Layer 5 of a small transformer language model trained on English Wikipedia (14 layers, counted from 0, width 96).
Take only the direct path to the model's output, skipping the later layers: a vector added to the residual stream pushes a token's score in proportion to its dot product with that token's output vector.

Output vectors of the tokens that the questions are about. A number n stands for n times 0.0027.
" but": -8 57 -28 31 -9 -25 8 108 0 25 105 -79 -40 6 -60 107 6 30 3 21 86 -33 85 92 33 89 -54 36 67 -91 -129 -24 -43 -79 -26 -122 135 -36 -35 -55 -71 -60 -10 90 44 41 9 27 103 57 -51 -70 -42 -81 -46 -46 -167 16 55 47 -84 -18 -36 -102 3 -94 -2 6 -89 -73 -43 45 4 29 25 28 40 82 16 -54 0 71 86 -9 2 -203 -57 -18 143 148 13 34 -42 133 2 -114
"hromosome": -70 11 24 201 -144 179 77 177 63 19 109 -289 -83 -80 -97 166 -27 -25 111 -220 170 -137 197 33 -178 -44 141 174 -231 40 115 55 -126 20 -24 54 15 -151 -28 -99 143 -166 25 -141 97 63 -12 -67 -178 -102 203 152 -48 135 -10 40 136 109 61 65 -268 -158 -11 119 188 -121 180 0 13 -9 98 -78 94 93 -44 -17 134 -23 172 -134 0 22 0 264 -202 -30 -40 -112 227 92 -151 -50 39 176 112 6
" sit": 148 36 -21 72 10 22 -17 47 49 -148 32 -58 -87 -2 -53 130 26 -7 -43 -23 80 -75 7 -28 -89 -27 -54 44 -7 59 14 -81 -90 17 -14 18 -57 -35 122 -17 3 -156 -88 52 79 78 -42 60 8 -42 -15 -31 -51 13 34 77 -47 59 -42 8 -113 -78 55 -2 90 -50 29 21 -11 52 71 -63 12 37 85 45 35 76 53 -51 -2 -28 -14 -43 79 -74 -89 -112 184 71 -81 -2 67 55 3 -206
" Citation": -34 174 -145 11 -100 27 3 111 3 -105 147 -98 148 -104 -87 49 -52 77 -54 -150 77 -373 157 171 0 134 97 -52 -254 -139 109 -19 -42 169 81 142 -105 -206 63 -95 24 -53 -141 -68 129 95 -91 52 -229 -31 173 -32 47 91 80 -50 -179 11 -82 -121 -60 34 48 54 191 47 135 -43 -51 -6 -38 97 61 110 -70 -13 20 89 73 -101 -96 60 -136 141 -53 -182 -107 -192 42 194 -119 -137 -107 268 15 -258
"Personal": 51 23 -137 -75 -38 25 -37 -113 -72 -117 163 16 -28 -116 -153 -44 154 -15 -14 -110 176 -66 -47 36 -44 93 148 -40 -107 127 -4 -64 40 100 -123 -4 -25 -84 118 -30 -73 -22 -156 -136 36 57 -66 78 -66 28 78 -34 -89 -65 112 -103 3 -12 71 110 -47 71 92 9 203 -103 155 26 4 -86 -13 -3 67 210 -119 8 52 83 142 3 -155 58 -22 75 -10 -134 -64 41 156 75 -92 -9 141 136 -46 -183
" a": 46 55 11 -66 118 57 -17 -102 -70 2 -9 -141 -106 99 -84 -25 49 6 -18 74 -10 95 -47 -46 20 -106 -81 -60 56 -102 -18 79 98 -93 69 84 17 77 -81 18 -74 66 -22 -59 5 34 75 94 5 -38 -12 21 -18 5 6 -17 16 -38 35 22 -70 122 110 49 -43 -26 -54 76 39 18 -24 52 -29 -47 30 49 -31 -51 -7 -68 -75 81 43 27 171 -42 -41 -14 119 108 55 60 72 78 -70 -30
"\n": 32 54 57 -100 25 -64 3 -76 71 6 -171 54 -66 137 -64 34 -96 12 -178 -54 -55 -38 -64 67 -35 190 -40 39 130 -62 65 -23 -139 -60 -42 -86 33 22 -86 -44 91 -8 -31 100 128 -16 -75 95 81 -91 56 2 -10 -35 -77 55 98 -9 38 114 51 14 -124 88 0 136 10 154 183 68 -100 34 -5 -132 -69 114 92 -140 -23 64 33 -61 -41 -75 -114 82 91 49 -39 -72 57 -86 -70 65 -135 0
",": 95 -53 73 27 10 -129 -68 28 -30 16 -111 47 -9 -44 15 50 34 -83 -138 53 -131 31 28 -52 122 133 -78 -52 -28 -65 -96 -73 122 -91 66 -71 55 49 -80 75 -57 117 130 137 9 -34 31 -2 -8 -41 -107 -4 134 6 -78 177 -58 -45 81 52 122 137 -81 31 -86 66 -58 -98 -38 69 56 60 -29 -134 33 136 -68 -105 83 25 121 12 -29 -37 68 40 -16 53 35 -76 16 21 27 -16 -34 79
" ": -74 -39 52 -89 32 -115 -63 -88 -73 0 -48 128 -87 21 -2 -2 -35 97 -12 91 -95 120 25 -138 31 -130 35 -87 109 -26 60 -77 81 -183 93 -56 66 44 -90 23 79 121 -13 31 -75 -39 26 130 66 -33 -142 -86 -2 -61 -29 -91 75 128 29 66 16 58 122 -106 -127 134 -107 89 -22 -22 51 2 -45 -56 49 95 -52 -81 -28 97 -43 -83 134 -36 37 66 21 34 -90 -73 87 41 15 -93 -102 68
" had": 20 2 35 -12 -22 88 77 78 16 -49 17 -60 -183 17 160 -125 142 48 -11 79 34 -76 99 4 112 64 50 69 53 17 -54 -85 12 -122 -127 -90 -96 15 34 -59 94 -55 74 57 40 13 -75 50 -73 -63 51 2 63 23 -27 45 -54 -33 55 -97 -95 -9 28 -62 62 -20 23 -45 11 39 15 27 -9 -30 5 -8 89 69 47 -61 105 26 -2 42 23 49 -83 -27 265 3 -3 37 143 141 -46 -177
" that": 38 51 61 69 63 95 140 -37 83 -143 86 -153 34 12 -30 68 46 104 -19 69 77 66 98 -35 89 174 -22 -32 -67 -99 -102 -48 84 -51 4 44 61 -20 -95 21 -28 35 27 -66 -3 34 54 27 24 -49 3 -94 47 -121 -25 -13 -67 -31 41 -88 -81 -18 -44 -20 45 78 -18 -3 -8 17 -60 49 -21 -28 45 118 -31 16 133 -138 -68 118 112 78 28 -56 -149 -116 189 35 -14 -9 -15 132 -84 35
" Hofmeyr": 43 204 -171 123 -183 266 253 152 69 -187 331 -439 -12 -243 -287 148 167 -149 27 -293 284 -373 124 289 -331 242 181 207 -456 48 109 90 -144 293 -129 84 -232 -350 291 -360 80 -480 -109 -175 383 269 -80 -166 -331 195 314 156 -55 268 180 69 -166 -274 -245 -286 -378 -136 45 181 371 -380 438 10 59 -46 99 -72 123 233 -361 -261 169 264 255 -202 -11 469 -63 231 -80 -323 -147 -182 350 288 -305 -202 146 394 234 -366

Output weights of attention head 0. The head adds the sum of these rows, row i times number i of z. A number n stands for n times 0.0011.
o0: -59 79 145 -183 194 210 127 140 13 232 133 24 -170 79 -103 -79 51 -28 -77 -2 205 116 -69 -208 31 44 63 208 -3 -217 -3 71 40 26 98 -42 313 356 223 -79 -11 35 -5 -143 140 222 -89 56 -9 45 -52 53 -118 -91 -130 59 172 39 38 -164 -87 -56 41 -165 71 105 -266 -63 -195 205 -227 -18 -214 75 -25 59 -57 -254 58 103 -81 2 -24 148 -14 136 -177 3 168 -79 80 155 153 -130 126 206
o1: 66 -7 -75 67 18 303 -82 37 -388 -38 1 -118 86 -237 -185 96 -216 -263 -250 194 -146 -240 -96 -81 54 56 -17 -290 230 -202 -40 63 -185 -296 117 205 119 102 -185 7 -43 -20 -49 139 18 -87 -27 58 -99 -30 -303 -67 0 84 -328 68 -54 -79 -2 -12 -88 -81 174 -110 160 188 251 71 -41 -9 242 -48 -106 -70 -104 75 53 -171 316 -36 -167 30 34 97 -217 -63 -119 104 86 -145 -33 -133 103 -121 -1 108
o2: 144 -101 49 -294 88 52 233 35 -33 248 -274 -178 31 67 32 98 45 102 269 221 30 33 -19 -289 -53 -20 91 -101 80 -65 82 139 43 69 -80 76 -29 22 -6 -89 -140 -53 -50 -227 41 -217 178 -196 -122 23 94 -95 -271 -312 112 -40 80 -44 -48 -42 -157 -35 -61 79 135 -78 -65 -81 62 86 -57 -44 29 147 58 -163 21 -82 -123 85 -95 91 16 -227 37 79 58 -113 234 -163 -20 -155 -108 67 -85 -35
o3: -112 -62 11 -27 62 22 -71 60 12 -82 -107 107 -5 -1 146 29 -43 -26 -162 -47 6 -163 96 -380 208 7 -32 -248 -36 25 183 123 215 -51 68 -270 -250 -239 189 -192 189 -88 102 -8 -63 139 58 -213 -77 -198 -19 243 87 157 -97 287 -62 208 -123 -222 -63 14 164 22 130 -168 -95 -51 146 -26 376 -159 -35 -90 92 -118 -37 137 114 -15 -136 -35 167 99 -95 -56 151 31 1 30 51 187 -33 58 -41 -147
o4: 27 -29 69 262 -6 267 -35 -38 -159 -210 119 102 48 30 147 126 154 -201 -33 286 74 -17 140 61 18 -224 -100 373 158 -138 114 -33 -94 -346 97 -91 61 178 -90 89 232 -138 -136 88 14 -279 131 170 115 -23 -77 -60 100 124 -189 32 27 67 35 100 32 -117 183 -134 130 182 385 19 9 -48 -176 79 -132 8 219 167 23 137 134 -143 144 117 -100 145 121 193 -102 30 123 -6 64 42 51 2 110 -212
o5: -41 -24 -171 -124 -211 -26 52 -5 -28 140 39 253 76 36 39 65 110 -34 247 88 -148 -174 105 319 119 -84 23 132 -232 -32 -100 -121 -93 -105 175 -187 -11 -120 187 209 -262 -123 125 223 132 124 -254 262 -93 192 2 175 -81 -10 -8 114 152 217 124 38 39 -253 89 -193 -115 121 44 -173 282 70 -77 -15 -58 214 8 -108 69 -138 -16 -138 190 -113 132 66 136 -28 108 -41 -74 45 146 -3 95 -58 -147 37
o6: -198 -234 -49 200 149 -164 89 123 -57 108 -52 98 75 -56 -45 -316 -51 -110 117 -124 173 -173 -147 -50 -187 -239 -270 -234 -227 -76 -82 196 19 -84 107 163 -151 37 106 -173 -143 12 47 -34 -82 -294 -122 5 -100 152 100 93 -99 104 77 -35 23 -135 30 38 -45 -166 -64 -46 -180 49 94 -241 138 -61 208 -142 -186 -1 -276 -277 62 -18 -36 -38 264 214 2 -25 -137 -49 81 -253 91 23 -85 77 140 -113 114 -30
o7: -53 -133 63 49 -4 31 135 -79 99 150 -128 -10 -40 52 14 8 -1 -225 14 -113 327 13 -19 -68 -16 -90 -27 -146 137 111 -17 -79 -160 113 -64 -127 71 42 -56 -42 -39 126 -98 191 -116 129 4 -69 330 119 56 -5 -71 -60 115 -114 21 -22 -157 102 -79 -61 -70 31 -73 -87 246 75 122 74 -113 -148 126 83 45 166 -152 -23 -77 17 -90 94 -189 -40 -95 -124 -43 97 -44 62 -114 184 50 -149 -53 150
o8: 46 159 -133 54 109 110 73 247 12 122 -4 90 148 -21 -85 421 -86 97 -71 -102 -35 -33 -183 72 -111 352 59 187 -48 -29 258 39 5 -117 -47 250 85 -26 -94 104 -55 217 72 -168 240 122 160 136 -65 -37 -153 98 -24 -12 -128 -67 122 70 33 -26 34 96 -164 1 217 2 -149 247 111 -88 -73 -63 -110 59 74 -22 66 -293 -9 -74 -122 154 10 -10 68 -15 88 -94 -80 39 -27 -167 -95 -85 -124 -52
o9: 90 -89 -151 -81 -21 -99 180 -51 -182 44 156 89 139 -43 39 -34 13 74 -9 124 123 -120 58 -67 2 -169 12 182 79 87 -181 -34 139 -43 -36 -101 -35 107 19 88 -50 129 169 -161 44 263 -111 88 -179 68 177 -335 -83 -43 49 141 -17 20 145 228 7 75 -81 343 25 -56 85 -160 -13 57 21 -9 215 -34 -55 -9 46 45 84 -81 -1 156 84 39 -307 149 18 -25 78 -42 -15 42 106 -28 -124 -91
o10: 290 -104 -98 27 -25 2 -228 -2 -41 77 -104 63 -43 -113 -71 -118 253 -204 -103 22 47 197 -190 -177 -123 -188 85 -37 -226 18 76 -163 58 -99 -5 -83 -15 5 -128 -10 122 139 -122 -90 201 45 156 163 19 -132 -147 264 -234 237 -85 -27 -53 -5 -34 55 -94 158 -89 -47 62 -176 -84 318 -36 74 -36 -119 208 152 30 -198 229 -113 -171 79 -49 64 199 132 -39 -36 -210 -31 47 313 -77 60 270 -161 201 119
o11: -58 141 71 -108 182 -6 -52 -40 -99 100 -270 -26 94 135 -24 -162 263 -27 -90 164 29 198 0 -91 223 -95 -241 -79 176 48 -27 -45 67 34 -74 -125 89 45 -116 53 6 264 55 -169 86 -48 7 22 84 207 -28 -114 138 10 -101 -24 94 179 -177 -313 184 80 130 145 57 295 -81 49 -96 -220 8 -99 -35 200 129 132 50 -111 136 18 60 97 -241 21 51 87 114 -18 -71 -11 -181 -32 -16 -66 184 96
o12: -59 -18 -39 -197 192 86 -128 -159 -180 3 268 -135 70 -45 3 -8 -8 20 -47 72 312 3 75 -166 -53 67 -97 -126 -61 -52 -44 -114 49 53 -49 -89 -149 97 -23 -53 40 15 -158 -35 218 42 -201 183 -208 -1 75 -88 -258 -119 45 75 -349 6 167 28 -120 39 85 49 -127 66 -137 73 -225 -181 -153 5 14 -17 49 -26 120 70 -37 100 269 68 89 9 21 -120 -124 185 221 121 -193 142 136 158 -251 -222
o13: -86 -31 266 208 -125 69 -135 -10 -173 23 -111 -74 -84 -48 106 -84 -156 -72 39 131 -32 -161 99 155 19 -130 17 208 -7 -55 -239 30 62 27 5 116 -167 50 74 77 102 -117 83 -264 -32 1 -251 -178 -66 105 -117 -41 -24 -41 30 -130 77 -8 -43 -132 72 61 -22 59 167 -19 7 177 128 30 179 10 181 127 -2 177 185 -29 255 136 -59 -191 37 66 -104 13 99 30 6 10 -78 86 98 -34 71 -11
o14: 200 -166 -23 -2 -75 6 44 -148 -3 3 34 128 65 -45 24 -43 -125 164 99 -142 5 -24 -102 16 141 -231 -126 60 -102 11 -180 112 44 77 186 66 219 -147 -178 -78 -20 -29 182 -19 108 160 -1 -216 67 63 37 67 24 -106 2 -88 -100 284 35 51 -11 260 127 -183 183 16 46 -110 10 13 17 -76 -148 -133 -66 93 -79 66 63 88 156 168 43 20 5 -70 208 180 -271 -89 -160 -114 -64 -64 -178 33
o15: -14 -1 -70 -48 23 137 91 234 -135 -93 71 -408 -141 341 15 110 -97 -27 -246 -146 -96 -201 74 -113 102 -90 88 -8 1 62 -209 6 -31 51 -61 162 42 131 58 70 20 -227 -4 39 73 -11 -52 217 -9 107 -294 55 32 -291 14 45 48 178 -146 15 -119 -80 -59 91 -178 25 188 -33 -67 226 144 -130 -2 62 29 23 226 -121 -16 67 -32 -95 -139 119 -25 -206 -159 -278 36 -124 -2 -31 113 162 -147 -482
o16: 158 71 -75 42 183 25 43 -131 6 1 -82 -188 105 107 46 -152 -145 9 4 7 181 -86 47 186 -133 24 83 -210 -27 102 -23 259 166 31 -32 25 126 -231 -182 17 141 -108 -57 -45 -28 95 -118 113 -76 -82 -204 -150 24 -223 -26 -21 40 -155 25 46 -258 -202 68 -37 247 126 -196 15 -137 115 -96 -129 54 -146 7 95 -30 122 187 -129 -204 -113 -99 74 262 95 131 -165 21 43 107 72 101 56 178 -81
o17: -24 -166 -163 63 -75 -20 -208 -158 -124 -176 -55 105 36 -81 109 16 -152 3 -133 -104 -53 145 116 -54 -100 -116 154 42 253 363 6 120 -6 30 118 119 2 -23 45 125 -81 -67 38 -265 -105 21 -40 185 -162 194 56 -126 -99 62 -119 -242 -18 174 -172 -77 111 128 -152 192 33 152 -1 -66 -102 -57 -102 -253 -120 -185 41 -214 -61 -254 -136 -75 -124 -30 -86 41 130 -8 29 10 47 91 -109 13 -31 -221 -3 -141
o18: -164 -12 -126 72 -63 -18 22 237 232 -298 -75 -107 176 -112 155 -206 -26 212 176 -119 -16 -12 151 173 11 14 -144 -204 -113 42 -60 -71 26 143 0 85 -155 -48 46 93 -225 -87 -133 -17 -34 213 -120 42 -95 82 223 37 -6 -99 -334 50 -94 28 -60 -121 -2 -305 -81 -150 80 -194 -88 -89 8 25 47 126 83 93 -40 90 -14 -86 3 -163 -95 183 166 4 68 82 7 100 -32 45 -158 17 223 -165 11 14
o19: -23 -57 1 82 -48 235 -74 -90 140 -102 -42 -67 -6 112 30 -96 -88 81 -119 -99 292 -291 -79 -123 -109 -169 16 -69 66 -62 -41 -146 -101 142 -34 48 57 44 26 358 85 -170 -109 -198 241 -97 73 -19 48 -4 125 101 -8 -137 -32 145 107 80 -63 73 187 -66 137 311 89 63 -130 48 93 23 49 132 133 24 22 -29 0 -88 65 197 -133 56 -48 -154 35 -38 -66 -10 128 -16 40 38 -38 4 4 21
o20: 65 61 76 -65 51 148 -112 -125 33 -59 223 1 37 -157 96 -139 78 2 27 25 -1 85 185 53 -54 14 -153 -86 49 47 -161 -88 173 -153 -25 12 -187 -31 -46 11 59 37 150 -212 -212 -72 -11 -96 -48 76 -73 -114 -114 127 101 -8 -47 -148 -67 -22 -89 -105 -2 7 -121 -72 -149 50 -142 64 30 -37 165 162 -21 74 91 -165 -80 -78 65 228 -46 -51 145 -34 241 -65 -108 -130 8 30 72 69 38 13
o21: 103 47 -221 -11 28 54 68 -139 -30 -73 26 -85 -32 -27 97 8 -11 -294 8 -99 -78 -178 99 82 -125 -72 155 -105 -96 -107 131 -87 236 -3 46 161 178 -57 -66 -65 91 97 -132 -41 192 -292 -146 52 -35 -155 87 -66 95 -114 115 -102 234 -82 -62 -12 -70 -94 131 -13 247 117 99 43 -38 -70 -73 14 211 6 30 -39 182 157 102 86 50 -54 -72 49 -48 4 -271 101 -3 -181 -26 -210 11 -145 -83 -246
o22: -52 -227 34 172 -110 52 -148 156 193 55 -184 1 11 -71 120 81 172 132 -101 38 21 70 25 -26 95 -162 -136 47 -11 -142 -124 -120 56 -201 -91 -4 -138 2 108 -10 -122 129 -182 -163 -91 -81 -116 60 165 1 -2 -97 89 -25 -22 166 53 -147 4 25 137 6 -5 -35 17 308 192 94 -84 114 128 -100 -7 81 -30 -75 240 78 -95 -128 173 -22 7 67 -12 63 -133 183 -141 -80 127 117 -218 -93 -353 -166
o23: -32 -48 -378 -51 159 -38 31 8 118 144 36 -114 6 -22 76 -74 151 -173 -209 -128 42 0 -24 -37 -118 108 60 299 42 -91 -15 13 -17 -70 98 -70 78 -146 129 44 9 23 42 -31 87 -244 -162 62 -75 204 -24 48 -213 -101 -105 36 -175 -114 -80 -85 133 12 70 94 162 4 108 12 -116 -70 114 -99 -9 -1 -93 -44 190 16 171 133 -77 93 215 81 61 -84 38 87 -153 77 3 -118 -64 30 73 95
o24: -259 -101 116 -136 156 -2 -47 33 57 -2 71 158 -37 -145 3 16 108 -82 -29 -90 -111 -7 -217 -10 -46 -128 5 83 -75 -95 -52 -105 -139 255 114 42 -160 58 -131 -27 -139 109 74 42 -12 104 -165 127 -193 -172 51 28 49 67 110 197 169 45 -65 -26 -34 -31 188 102 -99 -64 -227 78 14 109 -74 71 96 -57 -48 96 200 39 -107 -85 -84 174 -21 72 86 12 66 78 22 -106 -97 -2 -52 -97 70 29
o25: -37 25 134 64 -100 -263 -30 110 65 62 62 116 201 -23 -167 -36 -9 -173 108 -36 6 83 -185 65 16 231 69 -296 -29 7 -70 -25 255 -11 -141 -66 169 79 34 74 -40 5 -312 -94 -129 111 -45 -102 16 140 -81 234 98 24 2 -105 -377 -11 -136 -268 177 -99 33 -22 44 -19 -76 132 130 169 -84 -127 172 53 58 -36 -105 46 -151 158 66 -111 -217 -54 32 24 114 -72 -144 22 398 43 73 -222 36 37
o26: -60 18 -159 353 16 159 190 -87 -61 -138 -27 14 34 -51 -154 22 -29 -30 154 54 69 135 -67 -55 36 155 145 -69 -73 17 -113 249 29 -97 25 -77 -173 -134 -204 153 39 96 133 -125 -122 122 -77 -54 95 -35 -88 22 43 120 -166 68 295 -98 -85 4 -69 -83 82 130 -116 -78 -100 -58 55 -81 -70 115 109 99 -20 -147 -45 -47 252 10 33 63 -24 -26 -44 95 -127 104 98 -88 -135 40 44 -309 -119 -158
o27: -29 28 163 37 -58 118 62 -31 -185 92 -17 -119 -55 -35 187 223 7 -213 -23 -202 19 106 19 318 -3 149 225 -111 -103 -50 -49 220 -204 99 27 5 -30 -18 -82 88 111 -175 -88 4 -1 -241 13 -50 157 35 68 -25 -20 -138 45 106 102 -2 -89 30 -69 141 121 330 12 -77 -77 12 -177 -21 -113 -250 -152 -86 -112 -108 162 -65 55 -142 12 16 -81 234 90 -31 -141 -102 -132 -20 -166 141 -15 20 168 277
o28: -241 139 129 111 -241 54 -107 135 144 42 -140 208 3 -223 -131 -293 -12 -11 101 -210 -4 -142 233 44 4 -13 -24 46 -58 73 -8 133 99 -137 -64 -124 29 -2 89 59 31 -83 245 59 -7 -71 -191 -39 -41 19 -152 5 188 80 69 90 -127 -75 93 -203 -134 -76 -101 12 -131 257 -44 50 2 92 13 2 -126 -212 -73 -14 -169 80 -210 42 -31 57 166 -79 -2 123 22 76 146 -43 -393 95 -112 13 -132 47
o29: 18 -17 114 -173 127 8 -129 -13 69 13 -165 75 62 110 203 0 -162 -134 -48 -89 109 -25 -225 98 -41 180 18 5 -173 90 103 -164 61 24 20 107 -118 -69 -191 -41 165 101 56 20 -220 -120 -77 -50 112 76 -48 156 23 54 -123 -37 -11 119 -40 116 -65 63 -30 1 -42 225 226 -92 -113 69 55 -78 -117 62 187 -63 -18 -153 45 -181 -58 13 -31 135 -131 136 -162 16 21 -164 -80 -95 113 -97 -84 39
o30: -93 72 -74 99 120 -159 -59 -36 180 -3 79 140 74 -73 -118 -8 -218 -34 -84 84 217 -70 -210 -125 54 101 38 199 111 -176 -15 188 -123 61 32 -172 162 -76 55 -130 5 142 224 7 -131 37 -8 -82 -126 -112 89 260 -51 -60 152 -119 -88 84 -163 -9 -21 -132 -97 -193 -55 206 127 263 109 44 19 146 102 159 -197 -142 -110 -18 -68 98 79 -2 84 -102 69 44 36 202 45 -77 -107 -49 -86 86 -33 -100
o31: 84 -148 -235 118 88 221 -59 134 116 -82 110 -96 -105 -150 112 134 154 -266 -128 89 304 152 -10 35 -12 -11 -36 -35 -117 -122 73 62 14 155 -9 132 104 72 -54 44 -8 82 239 305 48 75 -136 75 68 -35 -42 -79 -126 17 85 34 5 144 -156 13 118 200 112 72 23 -31 185 23 -186 66 14 27 -28 144 316 45 31 197 191 -132 87 57 -6 -281 113 -56 -92 -310 44 -71 -1 -12 -58 -38 -24 248

Each question shows a token from some text and the vector z that the head gathered there. A number n stands for n times 0.004.

" a": 89 246 -33 14 -59 -18 -143 -23 103 21 183 57 158 90 72 -16 -34 -96 16 33 25 19 -12 40 83 10 -49 8 -96 25 -141 100
Which of these tokens does it push up most? " a"

"1": -9 55 23 76 -40 -38 65 -35 23 -25 118 -65 29 54 24 -12 96 -61 1 -84 32 62 -82 -39 -64 -43 77 -6 -79 -37 -67 -9
Which of these tokens does it push up most? " Hofmeyr"

".": 281 149 -113 -31 81 -9 -104 39 148 -56 -31 -33 89 22 127 147 84 -324 -66 -74 -24 -118 7 -82 -66 -172 112 -95 -125 -75 -115 -41
Which three tokens does it push up most, strongest first? " that", " but", " a"

"n": -131 27 -13 30 -9 -48 100 26 -31 -88 19 -85 -47 -50 9 -28 -107 18 -91 -80 36 -4 17 -48 -33 -11 15 -117 0 14 98 131
Which two tokens does it push up most, strongest first? ",", " "

" government": 61 -36 110 -28 -100 -14 -51 -19 59 21 8 -45 14 -101 -17 -30 4 49 -22 55 8 -79 28 101 -32 -47 -121 -24 -15 11 -13 -20
Which two tokens does it push up most, strongest first? "\n", " a"

" Beat": -6 17 -49 -26 108 50 -85 -56 -77 44 -80 -14 61 -35 8 40 43 29 112 -4 73 90 37 -136 17 -39 100 -49 22 75 -102 -34
Which two tokens does it push up most, strongest first? " had", " that"

" The": -5 9 -76 3 78 -1 81 -70 -100 -138 74 -93 92 44 46 60 105 -70 72 -1 104 54 -2 -29 -3 20 -90 0 68 55 -41 -46
Which of these tokens does it push up most? " Hofmeyr"

" is": 88 162 -27 12 -19 48 -57 -90 67 -2 141 -50 -4 107 65 -46 -60 -124 -18 -55 -22 47 26 -63 75 -67 96 -15 -48 37 -30 -47
Which of these tokens does it push up most? "hromosome"

"9": 79 -21 -139 -132 12 -43 200 311 -153 36 63 43 76 -60 39 -160 -195 -106 87 -48 274 -424 139 -10 11 16 -78 -17 94 -2 11 206
Which two tokens does it push up most, strongest first? ",", " but"

",": 76 -12 -21 65 -79 -22 -136 30 -4 -35 -96 -144 44 -129 6 14 27 8 -36 -130 19 -207 -59 -93 21 -8 -183 -19 -41 -6 -18 59
Which of these tokens does it push up most? " but"

"s": 14 46 -178 130 41 31 -110 -46 -7 76 -101 -205 10 -88 122 26 -75 -57 -207 -146 43 -211 -88 -122 101 -139 -129 -19 -35 66 106 60
Which of these tokens does it push up most? ","

"il": 69 -24 -47 75 -38 41 28 4 -29 -88 71 -62 3 -24 77 16 4 -23 39 -33 -51 -20 -34 -39 57 -19 36 -47 -39 35 93 -11
Pushed down most: " that"

" British": 1 -70 -6 24 -34 114 -35 -74 16 31 -61 -136 77 -89 120 73 -34 -27 -30 -110 100 -33 -71 -23 -60 65 -127 -159 -157 -80 42 -110
Which of these tokens does it push up most? " but"

" history": -168 123 -176 -61 356 121 -45 -214 -165 12 -117 -55 159 95 -43 277 28 27 120 -19 227 113 308 -125 78 -223 -78 -154 -39 92 -252 -44
Which three tokens does it push up most, strongest first? " had", " sit", " Citation"

"\n": -117 -126 -5 -26 -357 66 30 -97 68 -19 -65 18 -35 4 138 -35 -41 -10 3 13 -24 -61 -29 47 29 54 -47 -32 75 0 17 -146
Which of these tokens does it push up most? " Citation"

" Fleet": -68 80 -121 -100 314 154 -125 -107 -172 87 -135 -75 112 51 -79 163 62 33 146 7 142 121 163 -126 31 -154 128 -34 -18 93 -219 -65
Pushed down most: "\n"

" military": 15 -87 15 35 -65 99 -31 -82 37 29 -54 -153 78 -109 133 71 -40 -35 -37 -117 94 -35 -105 -16 -68 88 -143 -178 -176 -93 73 -120
Which three tokens does it push up most, strongest first? " but", " Citation", "Personal"

"The": -39 -1 15 44 -45 31 78 -102 -66 -47 33 -45 89 -4 41 27 19 -14 61 -52 53 43 21 14 27 -41 -19 -27 -13 11 -46 -37
Which of these tokens does it push up most? " Hofmeyr"

" of": -58 11 -93 -56 113 185 -112 -45 -39 24 -70 -57 58 24 33 87 16 12 15 -80 123 -40 82 -83 -40 -61 -66 -42 -47 -29 -138 -39
Which three tokens does it push up most, strongest first? " had", " but", " sit"

" This": 174 151 66 -26 244 -331 -321 -55 -104 -53 222 -99 107 46 -189 249 107 -161 -175 130 45 27 29 43 97 -339 -143 -57 -263 16 -199 302
Which of these tokens does it push up most? " sit"

" high": -32 180 -72 140 206 -268 -246 -97 29 94 159 77 308 8 -30 193 -91 73 -162 155 -10 71 183 88 -45 -170 -115 33 -158 24 -228 159
Which of these tokens does it push up most? " sit"

" close": -329 -40 -231 -308 211 202 -192 -105 -9 -60 -378 -1 -125 92 -20 143 0 -17 53 66 22 74 69 -172 -5 -362 61 167 -76 -13 -208 -8
Which two tokens does it push up most, strongest first? " Citation", "hromosome"

" A": -4 -17 -10 11 32 9 46 -47 -40 -52 -14 88 0 -60 95 -30 -10 77 -9 -70 30 -53 63 -46 -7 18 -11 -40 -33 5 -2 -31
Which three tokens does it push up most, strongest first? " ", ",", " a"

" their": 35 99 -159 151 68 73 -97 -116 -104 125 -164 -247 153 -105 76 60 -32 4 -131 -86 2 -198 -90 -165 142 -247 -194 18 -34 13 -61 129
Pushed down most: "Personal"

" now": 117 68 49 -71 46 -107 -315 59 35 -43 -27 31 -186 -41 -66 -53 122 -197 -102 141 -117 -170 -77 -114 78 -25 -112 81 -153 -109 -37 1
Which of these tokens does it push up most? "\n"

" which": 82 195 56 18 61 -133 -178 10 32 -21 113 50 -11 -36 1 132 74 -119 -59 78 -10 -37 -48 -50 28 -61 33 -20 -174 -47 -65 -29
Which three tokens does it push up most, strongest first? " a", " that", " sit"

"ed": 177 21 50 -26 -180 10 126 28 72 -138 -21 165 48 -75 -18 -116 35 -91 51 28 28 -50 -56 41 58 130 31 -93 -110 -17 -46 -45
Which two tokens does it push up most, strongest first? " a", " "

" to": -62 -65 22 47 -175 155 -22 -24 54 5 -6 -49 79 -114 143 -94 -4 18 67 -157 13 -150 -90 -42 -35 139 -118 -84 -36 -39 24 -67
Pushed down most: "hromosome"

" the": -81 2 -87 22 58 27 -5 -68 -40 -53 2 -79 28 -21 72 18 99 -32 35 -84 72 -17 18 -19 -17 1 -96 -37 16 24 -6 8
Which of these tokens does it push up most? " Citation"

" in": -77 -13 -85 15 60 63 -55 -51 -63 -97 39 -108 100 -89 21 34 24 -32 43 -123 45 -33 28 -60 -51 -25 -133 -64 -9 0 -35 0
Which two tokens does it push up most, strongest first? " but", " had"

" school": -69 206 -123 224 229 -381 -461 -112 95 59 66 27 166 52 37 288 -53 53 -221 223 -157 33 41 64 -77 -286 -60 190 -198 -54 -239 219
Which three tokens does it push up most, strongest first? " sit", "hromosome", " that"

" American": 8 26 -17 -88 -89 41 -31 99 16 169 -24 139 90 -182 68 3 52 -2 -43 122 -50 110 112 93 35 73 94 5 -26 131 5 150
Which of these tokens does it push up most? "Personal"

" element": 19 274 -43 203 310 -259 -256 59 37 92 191 125 362 11 75 310 -18 163 -266 81 -51 55 79 188 -122 -215 -26 218 -276 -19 -313 338
Which two tokens does it push up most, strongest first? " sit", " a"

"|": -55 -26 -2 60 -162 68 5 -51 10 -17 83 -86 -14 18 59 -43 7 -22 26 -44 -22 -66 -45 -73 11 -5 42 -4 5 21 -4 -68
Pushed down most: " that"

" and": 84 -94 262 12 -160 -114 -106 -120 93 73 -40 -125 -34 -134 -111 -18 77 -79 -84 107 51 55 9 65 -34 -99 -86 -34 -49 41 -7 -123
Pushed down most: ","

" that": 2 143 -113 157 135 -258 -347 -67 82 44 43 9 76 37 62 196 -32 26 -143 162 -134 -28 -8 26 -24 -184 -66 120 -139 -43 -139 138
Which three tokens does it push up most, strongest first? " sit", "hromosome", " that"

" children": -135 74 -181 -92 256 283 -115 -47 -132 28 -126 -15 54 94 -10 124 60 48 29 -62 171 -5 209 -100 -11 -149 -24 27 -21 19 -267 3
Which of these tokens does it push up most? " had"

" first": 55 111 -142 168 75 44 -106 -99 -104 129 -165 -234 172 -129 67 67 -46 22 -185 -81 -24 -237 -102 -169 172 -255 -202 23 -76 -8 -57 163
Pushed down most: "Personal"